Layer 8 of a small transformer language model trained on English Wikipedia (12 layers, counted from 0, width 128).
Take only the direct path to the model's output, skipping the later layers: a vector added to the residual stream pushes a token's score in proportion to its dot product with that token's output vector.

Output vectors of the tokens that the questions are about. A number n stands for (n - 128) times 0.01.
"ief": 100, 192, 194, 57, 123, 131, 119, 115, 205, 113, 171, 73, 111, 64, 111, 63, 146, 164, 141, 112, 168, 159, 165, 101, 118, 198, 107, 142, 61, 114, 136, 99, 53, 88, 167, 147, 138, 153, 200, 128, 137, 84, 94, 78, 131, 95, 175, 103, 110, 161, 130, 81, 49, 132, 122, 145, 95, 173, 164, 108, 184, 119, 179, 137, 128, 166, 130, 122, 162, 210, 182, 95, 194, 45, 96, 112, 64, 126, 103, 167, 199, 79, 126, 113, 107, 123, 167, 178, 159, 132, 135, 74, 103, 133, 178, 69, 211, 86, 177, 67, 95, 134, 177, 130, 174, 158, 117, 170, 61, 93, 119, 133, 146, 124, 136, 111, 132, 152, 93, 117, 76, 96, 189, 86, 130, 100, 173, 113
"anted": 121, 136, 173, 169, 79, 83, 146, 37, 150, 119, 159, 107, 122, 108, 97, 82, 170, 216, 133, 151, 114, 121, 106, 151, 107, 225, 147, 175, 150, 89, 157, 107, 59, 114, 111, 170, 148, 104, 163, 80, 148, 119, 157, 140, 72, 68, 111, 88, 149, 82, 164, 154, 114, 148, 105, 120, 134, 83, 153, 78, 193, 160, 152, 43, 185, 194, 129, 73, 148, 162, 90, 134, 186, 110, 105, 168, 102, 149, 64, 165, 232, 141, 40, 71, 80, 180, 99, 187, 156, 155, 153, 212, 117, 192, 99, 73, 155, 106, 139, 42, 144, 149, 107, 149, 129, 131, 89, 160, 37, 132, 140, 149, 155, 162, 191, 173, 130, 100, 136, 153, 22, 101, 161, 118, 108, 78, 78, 116
"ild": 130, 111, 181, 105, 179, 143, 146, 167, 176, 123, 119, 184, 152, 147, 81, 80, 182, 129, 158, 111, 125, 133, 111, 119, 96, 216, 129, 125, 82, 131, 127, 96, 99, 103, 111, 179, 153, 153, 208, 176, 159, 149, 115, 110, 117, 174, 102, 158, 100, 62, 242, 108, 134, 105, 180, 106, 132, 83, 118, 116, 155, 83, 144, 133, 139, 122, 127, 116, 140, 153, 168, 102, 106, 88, 236, 99, 107, 115, 59, 183, 147, 94, 125, 157, 103, 92, 119, 134, 159, 119, 124, 103, 167, 135, 109, 109, 149, 106, 143, 53, 59, 159, 171, 151, 131, 87, 55, 103, 75, 100, 169, 162, 122, 176, 167, 178, 88, 177, 105, 110, 57, 98, 142, 99, 93, 68, 88, 124
"ix": 150, 160, 160, 93, 132, 132, 152, 94, 128, 151, 206, 111, 104, 156, 120, 154, 137, 125, 98, 145, 126, 191, 155, 122, 133, 227, 112, 114, 111, 110, 111, 163, 177, 119, 142, 131, 102, 90, 175, 42, 90, 110, 75, 142, 123, 157, 125, 147, 55, 150, 167, 153, 130, 148, 118, 82, 101, 85, 100, 60, 157, 83, 109, 104, 124, 146, 126, 140, 167, 170, 140, 120, 111, 151, 239, 114, 119, 118, 65, 101, 119, 131, 133, 100, 109, 117, 53, 156, 151, 199, 145, 167, 72, 150, 83, 145, 126, 113, 123, 110, 140, 63, 110, 122, 126, 159, 142, 114, 190, 87, 133, 163, 144, 104, 102, 175, 33, 173, 169, 103, 175, 69, 188, 98, 131, 130, 159, 101
" father": 121, 199, 137, 153, 194, 157, 185, 88, 136, 133, 125, 146, 153, 116, 45, 145, 182, 120, 100, 83, 141, 133, 129, 154, 144, 150, 158, 154, 146, 76, 164, 168, 109, 88, 95, 158, 95, 152, 171, 165, 147, 167, 102, 150, 127, 144, 169, 49, 142, 140, 134, 143, 96, 178, 121, 170, 139, 97, 164, 31, 140, 96, 165, 89, 160, 162, 127, 143, 108, 182, 118, 99, 146, 95, 162, 112, 59, 117, 155, 98, 139, 129, 88, 118, 116, 103, 241, 107, 121, 146, 86, 92, 135, 164, 181, 115, 158, 126, 151, 115, 119, 156, 135, 120, 108, 88, 116, 121, 18, 102, 111, 159, 44, 93, 81, 140, 151, 167, 146, 38, 60, 152, 211, 93, 151, 101, 103, 61
"ship": 160, 157, 140, 136, 161, 169, 171, 154, 158, 184, 99, 87, 163, 133, 144, 152, 149, 174, 86, 76, 132, 153, 154, 122, 178, 251, 147, 159, 127, 142, 159, 115, 85, 105, 153, 160, 105, 152, 96, 181, 141, 140, 141, 106, 72, 63, 144, 19, 152, 61, 216, 124, 76, 123, 79, 194, 122, 180, 150, 21, 193, 194, 152, 141, 89, 99, 131, 40, 148, 88, 88, 3, 168, 149, 185, 196, 140, 148, 56, 87, 56, 107, 49, 123, 79, 24, 32, 228, 116, 91, 71, 122, 129, 108, 171, 142, 93, 78, 138, 129, 146, 161, 156, 99, 92, 156, 45, 156, 132, 137, 91, 176, 104, 67, 120, 162, 170, 154, 143, 121, 86, 155, 183, 129, 131, 168, 148, 161
"amp": 110, 93, 161, 162, 134, 96, 145, 146, 159, 160, 100, 71, 170, 146, 166, 49, 74, 133, 192, 120, 106, 186, 159, 160, 163, 153, 97, 107, 117, 126, 124, 114, 161, 59, 134, 149, 80, 126, 124, 163, 165, 100, 87, 117, 92, 170, 51, 70, 73, 90, 189, 89, 119, 134, 135, 164, 108, 61, 158, 92, 148, 152, 173, 142, 122, 130, 130, 140, 72, 102, 170, 112, 135, 124, 178, 136, 117, 95, 77, 66, 154, 146, 108, 160, 119, 144, 192, 184, 194, 123, 161, 106, 123, 129, 96, 102, 172, 108, 110, 86, 148, 139, 176, 92, 114, 142, 139, 131, 82, 129, 153, 141, 129, 161, 159, 126, 125, 177, 119, 118, 112, 79, 127, 93, 100, 163, 134, 182
"rit": 125, 169, 183, 131, 120, 102, 165, 186, 188, 154, 88, 94, 166, 128, 125, 72, 175, 139, 81, 125, 173, 196, 155, 189, 87, 145, 49, 115, 115, 53, 127, 114, 121, 97, 105, 89, 107, 77, 181, 140, 178, 146, 205, 104, 80, 155, 132, 127, 92, 32, 143, 139, 81, 69, 167, 160, 125, 178, 153, 57, 187, 95, 118, 110, 172, 100, 131, 122, 103, 185, 129, 136, 115, 108, 151, 97, 134, 128, 92, 243, 156, 118, 121, 179, 109, 83, 67, 155, 147, 77, 93, 124, 165, 194, 69, 168, 103, 122, 114, 180, 146, 107, 97, 56, 152, 193, 92, 109, 89, 153, 111, 101, 130, 131, 154, 125, 141, 146, 131, 45, 86, 149, 134, 174, 178, 142, 101, 139
" described": 131, 167, 147, 142, 109, 98, 136, 80, 139, 138, 163, 138, 128, 179, 48, 96, 179, 132, 87, 78, 124, 139, 103, 172, 146, 115, 127, 120, 91, 53, 159, 132, 152, 182, 120, 127, 144, 103, 141, 118, 140, 117, 154, 126, 54, 176, 143, 185, 169, 79, 112, 159, 146, 145, 69, 219, 159, 37, 141, 46, 145, 74, 150, 42, 169, 90, 127, 108, 128, 173, 125, 106, 135, 157, 134, 144, 84, 130, 135, 131, 160, 157, 61, 93, 106, 133, 39, 89, 186, 132, 115, 124, 143, 162, 171, 111, 178, 144, 174, 36, 85, 107, 144, 171, 107, 165, 154, 83, 95, 105, 124, 195, 126, 106, 169, 121, 185, 118, 168, 127, 111, 136, 87, 167, 91, 235, 146, 103
" Football": 100, 171, 130, 118, 144, 173, 66, 126, 202, 214, 115, 97, 121, 124, 129, 117, 130, 159, 146, 95, 113, 172, 115, 151, 121, 129, 158, 150, 155, 125, 143, 107, 98, 190, 103, 158, 98, 115, 77, 160, 103, 150, 112, 136, 75, 51, 181, 99, 42, 163, 197, 151, 113, 213, 102, 179, 120, 146, 177, 142, 186, 79, 157, 151, 77, 151, 125, 45, 105, 137, 99, 86, 106, 73, 137, 129, 146, 129, 155, 122, 154, 165, 144, 154, 72, 117, 144, 201, 165, 156, 104, 139, 143, 127, 167, 85, 123, 103, 103, 55, 61, 74, 191, 101, 130, 147, 167, 133, 58, 155, 95, 192, 16, 153, 113, 132, 108, 196, 167, 104, 13, 142, 133, 102, 83, 128, 122, 189

Each question shows what one neuron of this layer's MLP adds at an activation of 1. A number n stands for (n - 128) times 0.0098.

n358: 143, 154, 120, 143, 164, 113, 96, 117, 109, 122, 105, 117, 118, 128, 122, 142, 131, 118, 91, 118, 159, 132, 108, 164, 120, 133, 114, 129, 136, 108, 132, 170, 112, 107, 155, 101, 122, 146, 126, 111, 112, 116, 141, 106, 52, 145, 88, 135, 125, 174, 110, 129, 138, 123, 149, 110, 155, 119, 118, 139, 104, 100, 139, 141, 120, 116, 59, 117, 103, 189, 173, 146, 177, 147, 122, 113, 98, 159, 119, 159, 143, 140, 129, 133, 144, 146, 129, 108, 129, 129, 162, 80, 140, 137, 156, 115, 117, 112, 100, 131, 123, 121, 110, 155, 148, 115, 112, 155, 122, 125, 129, 177, 154, 109, 129, 135, 88, 133, 151, 144, 91, 141, 109, 153, 107, 111, 119, 158
Which of these tokens does it push down most? "ship"

n179: 126, 119, 154, 124, 104, 165, 157, 112, 96, 130, 133, 139, 116, 138, 127, 137, 137, 136, 146, 122, 131, 141, 76, 126, 120, 82, 133, 152, 103, 141, 127, 137, 107, 137, 107, 156, 147, 134, 130, 158, 92, 145, 144, 164, 125, 135, 143, 137, 149, 108, 107, 112, 122, 107, 138, 184, 155, 137, 154, 147, 101, 123, 138, 139, 131, 131, 38, 179, 123, 136, 121, 122, 127, 131, 120, 107, 131, 124, 127, 119, 116, 125, 100, 111, 129, 138, 113, 144, 164, 121, 116, 151, 137, 130, 114, 117, 86, 130, 104, 143, 106, 127, 151, 140, 112, 132, 130, 118, 157, 130, 122, 149, 144, 114, 134, 141, 101, 140, 73, 112, 117, 116, 160, 121, 138, 119, 96, 142
Pushed up most: "ild"

n32: 133, 114, 141, 101, 130, 128, 136, 142, 137, 154, 123, 140, 154, 111, 105, 142, 161, 153, 117, 148, 140, 157, 118, 113, 125, 104, 135, 112, 129, 133, 132, 126, 142, 115, 140, 94, 122, 116, 121, 143, 100, 115, 136, 131, 99, 154, 149, 132, 146, 130, 105, 122, 92, 154, 157, 74, 162, 132, 132, 153, 138, 103, 135, 135, 165, 163, 181, 140, 133, 103, 152, 90, 133, 115, 135, 151, 154, 94, 104, 89, 130, 135, 136, 126, 104, 134, 126, 141, 124, 130, 95, 135, 151, 86, 146, 131, 143, 137, 110, 99, 130, 105, 96, 123, 108, 140, 104, 132, 152, 121, 125, 130, 132, 144, 176, 97, 125, 80, 143, 95, 104, 116, 126, 130, 126, 159, 119, 126
Which of these tokens does it push down most? " father"

n200: 152, 132, 181, 152, 102, 144, 115, 133, 162, 126, 118, 109, 164, 99, 154, 104, 73, 149, 110, 158, 93, 107, 161, 100, 146, 145, 88, 112, 141, 131, 102, 161, 147, 156, 143, 108, 120, 140, 118, 111, 79, 173, 163, 135, 127, 117, 152, 143, 108, 127, 95, 129, 111, 91, 114, 130, 81, 132, 124, 129, 116, 124, 134, 122, 149, 138, 136, 165, 139, 119, 111, 122, 88, 121, 139, 139, 139, 64, 88, 138, 143, 151, 109, 137, 146, 107, 118, 145, 88, 124, 149, 134, 143, 130, 138, 119, 92, 98, 133, 105, 87, 111, 132, 122, 160, 142, 122, 121, 145, 100, 112, 146, 142, 143, 109, 127, 121, 140, 154, 85, 193, 165, 158, 137, 152, 126, 162, 174
Pushed up most: "ix"

n82: 98, 89, 163, 121, 89, 185, 95, 126, 113, 120, 115, 139, 127, 150, 126, 120, 135, 154, 116, 149, 120, 130, 113, 144, 119, 129, 134, 108, 154, 139, 113, 170, 161, 147, 129, 118, 96, 186, 142, 131, 137, 133, 133, 109, 119, 180, 107, 106, 149, 124, 99, 139, 99, 122, 140, 179, 135, 164, 151, 129, 136, 128, 100, 107, 159, 113, 111, 158, 162, 128, 90, 146, 122, 143, 150, 111, 131, 176, 127, 127, 90, 107, 115, 88, 105, 143, 104, 114, 104, 100, 140, 152, 154, 170, 135, 117, 59, 153, 113, 150, 121, 123, 133, 122, 107, 144, 142, 72, 118, 148, 119, 108, 160, 106, 144, 127, 130, 146, 124, 92, 112, 115, 127, 175, 143, 141, 147, 69
Which two tokens does it push up most, strongest first? "rit", " described"

n287: 131, 121, 151, 139, 136, 93, 136, 138, 131, 110, 114, 112, 134, 98, 123, 109, 111, 111, 121, 175, 159, 153, 101, 113, 168, 102, 143, 109, 106, 101, 83, 147, 144, 115, 120, 114, 145, 112, 106, 113, 71, 144, 137, 147, 66, 179, 123, 121, 121, 121, 100, 123, 137, 140, 126, 143, 154, 154, 182, 121, 103, 136, 179, 147, 99, 103, 121, 101, 131, 123, 107, 104, 135, 122, 122, 127, 128, 139, 117, 108, 118, 124, 147, 163, 180, 165, 128, 166, 120, 140, 111, 93, 121, 150, 106, 152, 136, 123, 98, 134, 137, 123, 135, 160, 139, 150, 127, 140, 131, 112, 149, 81, 111, 156, 170, 131, 139, 132, 111, 134, 110, 101, 117, 149, 131, 155, 154, 126
Pushed up most: "amp"

n13: 147, 129, 168, 96, 114, 136, 151, 131, 126, 122, 134, 133, 121, 144, 154, 116, 138, 134, 129, 139, 105, 174, 111, 126, 147, 185, 154, 136, 138, 164, 94, 106, 112, 124, 94, 145, 138, 109, 123, 131, 104, 137, 116, 117, 141, 184, 110, 141, 100, 170, 132, 144, 142, 129, 160, 99, 118, 118, 114, 184, 109, 129, 142, 114, 116, 122, 79, 155, 154, 101, 173, 141, 144, 115, 127, 120, 143, 161, 126, 140, 130, 121, 103, 109, 98, 104, 103, 110, 157, 135, 144, 90, 131, 179, 126, 73, 120, 107, 115, 122, 89, 135, 119, 135, 139, 123, 119, 112, 164, 109, 110, 123, 122, 142, 129, 134, 137, 100, 79, 87, 88, 127, 108, 113, 153, 107, 136, 119
Pushed up most: "ild"

n175: 160, 140, 120, 119, 149, 148, 120, 141, 109, 107, 164, 122, 160, 90, 160, 124, 103, 119, 114, 134, 110, 141, 122, 99, 118, 103, 142, 79, 178, 96, 71, 103, 141, 118, 121, 159, 163, 167, 164, 161, 138, 110, 116, 142, 134, 136, 139, 92, 123, 113, 130, 146, 115, 123, 122, 124, 131, 140, 136, 81, 134, 71, 119, 87, 143, 123, 139, 155, 111, 127, 131, 95, 154, 111, 142, 130, 134, 129, 85, 131, 125, 146, 152, 163, 143, 120, 76, 140, 120, 146, 129, 149, 107, 149, 122, 146, 121, 132, 117, 123, 94, 143, 132, 140, 157, 101, 91, 156, 109, 136, 168, 145, 170, 148, 129, 148, 112, 133, 119, 140, 107, 102, 124, 138, 98, 181, 122, 116
Pushed up most: "ild"

n154: 119, 80, 74, 169, 133, 144, 156, 145, 101, 109, 105, 113, 108, 137, 120, 111, 112, 129, 74, 157, 148, 170, 107, 132, 113, 99, 116, 105, 142, 126, 168, 120, 120, 95, 116, 110, 111, 140, 203, 152, 113, 129, 153, 104, 119, 138, 140, 184, 150, 111, 129, 123, 100, 184, 136, 147, 110, 133, 137, 135, 114, 116, 137, 105, 90, 105, 104, 99, 78, 134, 106, 177, 141, 125, 147, 113, 132, 150, 142, 121, 138, 113, 129, 82, 170, 133, 186, 145, 137, 101, 137, 144, 112, 98, 91, 137, 133, 146, 202, 99, 116, 133, 144, 124, 131, 120, 179, 136, 129, 104, 138, 108, 101, 119, 124, 102, 123, 90, 126, 139, 161, 125, 144, 164, 150, 146, 167, 113
Which of these tokens does it push down most? "ship"

n212: 91, 98, 145, 135, 133, 129, 115, 109, 127, 147, 184, 129, 138, 154, 152, 98, 124, 102, 110, 121, 115, 122, 161, 161, 146, 128, 144, 97, 135, 143, 169, 140, 97, 107, 135, 140, 125, 104, 131, 98, 118, 160, 104, 117, 87, 157, 116, 139, 102, 99, 132, 112, 120, 172, 127, 119, 116, 145, 80, 178, 122, 115, 127, 95, 136, 138, 139, 126, 162, 157, 126, 138, 139, 108, 154, 120, 131, 102, 93, 132, 118, 155, 153, 96, 157, 130, 130, 83, 78, 126, 123, 157, 124, 129, 146, 157, 123, 139, 121, 118, 91, 121, 114, 131, 102, 158, 183, 147, 122, 118, 108, 194, 155, 115, 72, 125, 173, 166, 108, 117, 119, 123, 123, 172, 134, 117, 114, 122
Pushed up most: "ix"

n97: 145, 109, 154, 124, 131, 141, 119, 135, 115, 131, 125, 124, 120, 143, 126, 135, 147, 112, 144, 136, 126, 143, 133, 101, 147, 115, 91, 137, 104, 120, 99, 125, 105, 126, 143, 119, 120, 171, 124, 105, 133, 108, 164, 131, 147, 135, 108, 110, 71, 124, 191, 94, 129, 115, 170, 127, 147, 124, 121, 100, 133, 102, 127, 138, 129, 130, 110, 146, 139, 154, 112, 97, 114, 107, 178, 133, 139, 115, 133, 166, 142, 127, 123, 111, 87, 130, 140, 120, 112, 141, 142, 126, 117, 159, 126, 145, 118, 118, 143, 99, 140, 120, 115, 120, 113, 125, 138, 148, 141, 118, 95, 126, 110, 119, 129, 121, 92, 119, 158, 126, 102, 132, 111, 159, 108, 124, 150, 142
Which three tokens does it push up most, strongest first? "ild", "ix", "rit"

n238: 122, 151, 137, 148, 70, 116, 148, 125, 146, 123, 95, 108, 160, 128, 167, 136, 120, 108, 128, 133, 156, 120, 123, 124, 67, 139, 125, 134, 148, 118, 144, 152, 123, 146, 145, 119, 145, 92, 118, 160, 145, 158, 112, 144, 128, 149, 110, 117, 131, 106, 125, 134, 98, 75, 91, 101, 156, 121, 93, 118, 164, 119, 156, 132, 129, 147, 140, 137, 116, 150, 131, 129, 121, 136, 114, 124, 90, 80, 116, 101, 112, 130, 119, 139, 125, 113, 98, 116, 112, 128, 118, 125, 158, 118, 178, 145, 105, 144, 114, 153, 101, 130, 125, 146, 111, 113, 163, 124, 137, 134, 121, 133, 118, 149, 92, 176, 169, 136, 111, 138, 160, 133, 146, 169, 106, 88, 129, 151
Which of these tokens does it push down most? "ief"

n45: 98, 179, 147, 159, 120, 177, 150, 93, 102, 135, 157, 125, 113, 178, 124, 111, 126, 176, 117, 124, 104, 98, 96, 131, 125, 160, 105, 118, 93, 90, 140, 107, 148, 140, 122, 153, 113, 136, 163, 134, 137, 133, 81, 138, 137, 135, 130, 152, 100, 132, 82, 110, 121, 102, 106, 100, 143, 143, 120, 143, 121, 126, 126, 108, 129, 143, 143, 113, 135, 66, 121, 142, 160, 83, 132, 159, 126, 109, 135, 93, 119, 103, 123, 149, 144, 107, 134, 122, 102, 148, 148, 85, 107, 124, 147, 127, 136, 102, 110, 155, 114, 219, 172, 127, 157, 148, 161, 119, 123, 114, 146, 110, 113, 122, 126, 116, 146, 94, 134, 142, 141, 147, 150, 166, 97, 133, 146, 108
Which three tokens does it push up most, strongest first? "ief", " father", " described"

n120: 98, 113, 198, 134, 131, 161, 114, 125, 146, 130, 78, 98, 144, 114, 119, 134, 108, 116, 166, 119, 113, 113, 135, 137, 179, 140, 126, 91, 111, 117, 124, 131, 144, 140, 120, 106, 138, 129, 154, 96, 133, 129, 139, 95, 141, 122, 136, 155, 142, 175, 137, 129, 143, 127, 108, 136, 109, 108, 99, 155, 118, 158, 154, 123, 151, 81, 159, 113, 121, 165, 112, 109, 109, 112, 125, 124, 161, 101, 140, 129, 118, 136, 122, 105, 143, 128, 143, 135, 141, 120, 126, 142, 103, 105, 158, 140, 119, 125, 88, 130, 136, 133, 112, 181, 116, 123, 140, 155, 125, 171, 121, 87, 100, 140, 81, 131, 115, 102, 108, 142, 75, 162, 105, 154, 127, 165, 162, 148
Which of these tokens does it push down most? "ix"